Layer 3 of a small transformer language model trained on English Wikipedia (9 layers, counted from 0, width 128).
A neuron's activation on a vector x is GELU(weights . x), where the dot is the dot product.

Input weights of the MLP neurons that the questions are about. A number n stands for (n - 500) times 0.0014.
n144: 566 636 474 390 656 454 572 368 586 544 384 660 507 301 393 391 416 654 395 755 401 514 452 523 443 308 511 388 554 483 439 368 504 557 447 660 612 548 359 519 485 634 423 405 504 487 547 518 533 171 461 575 545 222 416 559 539 266 500 465 527 664 640 654 376 707 530 419 572 602 256 379 439 277 697 621 475 378 526 585 519 401 481 392 415 409 599 413 542 432 590 925 682 483 515 540 512 331 294 496 449 571 626 470 780 581 520 649 440 514 370 496 548 657 508 644 552 655 565 500 511 399 560 558 386 688 277 446
n236: 479 427 415 500 332 588 356 827 445 722 424 723 294 605 580 474 575 483 590 445 692 299 663 553 620 513 605 388 566 420 516 563 354 504 500 507 504 515 740 566 621 593 470 452 598 473 483 651 981 451 632 561 436 257 318 286 435 586 420 474 519 310 725 552 598 430 277 529 516 521 748 348 788 520 714 352 480 711 609 517 519 508 518 429 436 399 279 483 537 334 656 606 388 568 180 646 268 589 393 609 451 200 579 620 402 524 531 414 767 257 487 445 563 456 330 406 582 556 496 449 621 461 365 593 947 404 552 402
n531: 345 391 856 554 382 560 451 572 503 606 467 455 637 564 394 496 419 628 315 612 457 415 535 304 356 488 504 390 124 396 417 593 322 382 568 503 755 468 489 581 579 788 632 737 508 461 427 466 547 476 640 421 598 583 642 563 455 551 704 469 532 375 586 473 665 317 382 585 395 492 582 601 359 643 629 479 433 586 512 551 469 444 373 534 488 540 272 508 665 424 527 423 669 618 335 511 324 761 614 417 596 361 557 493 223 500 402 383 455 550 343 325 705 451 529 370 481 910 475 352 606 468 600 483 688 522 530 671
n679: 752 547 664 448 500 417 525 856 416 411 398 692 435 574 413 537 601 178 466 500 758 454 480 674 578 492 741 500 500 458 578 243 550 476 546 518 551 533 544 654 553 559 247 479 788 562 472 760 626 529 540 504 431 286 290 232 438 341 517 638 408 238 734 518 465 747 451 520 481 632 605 616 413 470 634 295 542 466 595 362 585 450 538 524 423 125 403 393 596 323 686 592 268 613 496 552 255 432 503 566 470 343 386 442 559 734 529 484 500 326 492 512 472 429 288 581 557 443 784 411 410 570 451 472 571 340 375 618
n753: 409 511 405 163 561 517 450 516 503 395 644 469 544 555 699 553 341 586 534 718 596 678 427 665 519 348 430 465 533 523 470 277 434 659 553 566 567 601 693 566 354 638 500 525 380 496 302 465 807 475 346 435 456 255 692 556 492 253 378 433 354 449 453 615 477 619 819 435 623 544 516 464 480 500 560 411 317 421 586 677 521 619 378 355 819 682 593 332 377 574 517 533 726 403 360 571 382 349 242 480 582 590 344 667 521 832 576 477 465 421 355 528 472 596 483 588 611 528 563 347 378 610 508 434 574 897 376 462

Each question shows a token from some text and the vector x that enters the MLP there. A number n stands for (n - 500) times 0.02.

"ating": 489 499 462 482 464 505 496 539 466 493 505 523 486 505 530 474 502 521 527 501 464 510 510 516 517 483 481 498 527 906 540 496 512 381 530 514 514 500 492 491 462 504 510 507 466 509 535 519 493 521 488 492 498 501 500 499 494 521 500 397 485 479 498 465 517 476 511 527 516 514 536 483 497 486 463 532 544 495 492 500 442 569 496 521 544 521 508 503 339 526 384 484 492 500 495 498 527 475 516 494 504 491 509 529 490 508 499 480 499 502 494 506 464 502 516 499 495 431 479 485 499 500 514 539 514 503 528 495
Which neuron fires most, and how strongly? n753, at about 1.1

" Spr": 476 510 505 496 436 539 494 445 467 509 483 499 513 462 511 499 497 565 491 493 502 461 497 499 467 511 509 498 536 875 611 455 516 493 457 428 499 500 484 517 529 505 507 533 497 529 510 578 446 492 508 481 515 466 463 488 518 472 516 404 462 548 520 484 488 532 481 566 507 474 511 480 497 510 476 563 527 505 557 482 452 538 499 544 481 509 498 477 445 497 450 523 552 495 519 496 511 493 517 468 430 523 508 508 564 496 524 478 495 513 510 502 478 522 474 492 494 437 505 507 470 476 463 464 446 456 469 521
Which neuron fires most, and how strongly? n144, at about 1

"\n": 483 500 482 518 467 508 498 535 421 503 491 482 512 476 503 491 507 516 484 508 506 498 502 483 493 589 525 499 514 953 570 530 504 458 539 470 488 500 497 500 487 500 476 479 509 491 497 477 509 538 494 506 503 505 510 502 503 487 527 382 487 471 516 466 515 498 495 529 516 517 514 501 508 468 506 543 577 506 518 504 449 525 496 549 487 463 493 503 456 501 450 494 489 497 498 500 513 504 528 497 387 485 506 440 489 450 437 479 494 476 530 497 502 470 491 442 496 434 470 484 497 488 504 513 525 427 514 492
Which neuron lights up most? n236

" (": 485 501 518 504 438 521 494 528 340 499 463 484 490 497 562 475 484 536 506 521 490 445 502 493 535 544 520 500 506 950 607 493 499 451 526 436 482 500 502 508 507 496 495 504 467 517 502 484 493 512 490 532 512 491 497 459 498 515 474 473 500 518 529 468 475 491 492 533 501 503 525 457 498 496 503 549 576 512 515 488 463 539 503 513 466 523 495 524 461 507 439 509 463 500 485 500 502 493 527 516 436 510 498 472 496 448 494 487 487 509 490 480 472 508 487 437 496 466 437 505 506 492 488 566 513 434 525 503
Which neuron lights up most? n236

" sl": 486 495 496 509 523 476 502 489 493 527 498 473 505 465 508 465 520 488 480 497 454 471 548 525 492 539 470 507 565 860 584 506 477 376 479 476 479 500 444 466 443 492 502 512 463 484 543 517 460 546 500 514 503 474 491 506 523 483 505 389 470 509 495 503 513 541 484 531 495 499 490 513 490 498 568 532 453 501 550 500 467 575 491 523 508 535 496 523 438 574 445 509 452 485 496 498 514 499 535 538 392 557 558 478 556 524 492 498 501 527 548 539 474 507 539 489 492 417 570 458 489 461 498 538 386 510 489 492
Which neuron lights up most? n144

" dark": 488 509 438 493 474 521 491 483 507 531 503 472 520 509 507 520 516 570 491 484 461 503 509 494 523 492 490 502 552 865 547 518 486 369 473 474 545 500 466 458 443 499 498 502 474 490 486 526 476 489 494 483 532 482 517 483 502 491 523 328 489 535 512 483 489 544 505 538 502 502 498 480 497 484 488 536 572 489 509 525 461 489 489 551 520 494 504 506 346 509 386 510 503 493 509 498 534 473 478 500 444 529 541 515 523 521 476 482 499 496 503 515 491 520 556 496 495 461 528 470 503 464 512 594 475 496 524 510
Which two neurons fire most, strongest first? n144, n753

" complex": 495 498 504 499 514 460 502 448 464 503 503 493 524 455 530 510 488 571 510 505 501 514 515 489 528 517 504 504 570 906 534 553 473 467 492 517 485 500 511 462 490 502 518 507 435 469 521 478 503 496 492 547 480 458 538 517 495 507 512 437 496 497 490 492 487 501 517 516 506 551 504 447 501 504 485 590 517 494 485 517 492 543 492 487 502 517 516 505 342 557 393 520 493 498 497 499 506 498 532 487 436 490 513 452 474 505 455 479 505 490 495 508 513 511 498 497 496 451 466 493 498 516 480 529 473 500 468 473
Which two neurons fire most, strongest first? n753, n144

" styl": 468 503 525 488 471 489 498 443 463 514 459 455 545 463 484 537 490 555 532 581 509 480 502 491 506 521 506 504 603 854 584 583 486 356 485 449 525 500 522 466 460 482 489 517 490 492 560 504 503 528 500 509 533 482 544 480 483 478 470 355 469 545 498 462 497 531 518 544 506 484 497 479 491 467 500 552 555 496 517 506 462 539 518 519 490 516 506 500 396 547 361 531 463 489 497 497 518 523 511 486 447 521 539 440 535 527 496 503 487 493 489 502 498 514 475 530 494 451 491 490 469 492 466 547 426 499 447 478
Which neuron lights up most? n144

".": 507 499 458 513 414 507 496 519 384 518 529 497 511 479 491 500 493 483 505 482 486 497 507 479 529 582 483 497 481 960 495 542 509 430 506 466 490 500 495 503 469 495 487 489 473 475 496 509 501 553 497 522 511 482 489 534 498 501 540 471 490 480 509 460 497 508 495 528 499 533 510 481 501 512 517 539 510 500 513 472 489 559 496 498 473 465 497 486 431 488 403 505 481 499 491 500 471 502 506 498 462 481 500 450 492 500 518 475 500 494 527 520 488 496 459 479 498 419 454 538 494 485 501 487 517 457 597 505
Which neuron fires most, and how strongly? n236, at about 0.32

" well": 530 497 466 509 441 535 506 472 492 509 473 498 514 478 535 518 491 544 502 488 515 496 479 520 500 537 536 507 515 880 500 416 506 467 480 517 520 501 459 482 481 499 518 456 424 488 491 454 493 477 496 522 500 517 506 534 536 453 567 410 507 523 509 513 523 540 481 535 497 532 496 516 517 468 496 509 606 497 516 462 465 567 486 486 477 543 508 474 364 521 423 515 515 492 489 499 481 504 533 459 399 515 510 452 518 500 428 460 506 504 502 487 536 526 546 442 495 447 496 475 496 503 512 533 476 486 464 495
Which two neurons fire most, strongest first? n144, n753

"oor": 425 498 495 491 485 518 502 459 459 525 530 495 502 483 518 476 496 562 521 516 484 484 528 519 510 491 496 498 551 921 546 462 513 455 493 474 511 501 490 484 452 521 480 493 472 481 500 532 493 467 502 514 498 490 504 538 483 492 489 428 493 527 525 490 487 495 509 534 511 543 497 474 493 450 469 580 542 502 509 537 470 521 479 538 488 509 507 532 365 554 344 490 503 496 508 498 518 481 567 524 464 489 514 481 496 475 517 485 486 497 477 503 474 529 493 443 497 454 481 498 505 491 516 548 486 500 498 473
Which two neurons fire most, strongest first? n753, n144

" Cher": 480 505 514 480 513 522 491 474 342 564 452 539 521 456 506 525 516 539 524 462 502 495 482 492 496 514 522 497 524 875 534 537 495 360 541 524 494 499 505 499 518 516 495 484 514 468 535 476 473 462 501 541 503 509 511 454 476 504 535 447 500 511 529 441 486 495 493 562 510 475 497 482 507 382 461 628 522 506 507 491 468 482 480 518 494 500 511 477 443 499 463 505 494 498 538 496 495 495 489 507 508 534 531 446 504 471 504 509 487 512 520 472 495 541 512 484 492 422 392 500 507 496 516 533 439 488 486 479
Which neuron lights up most? n144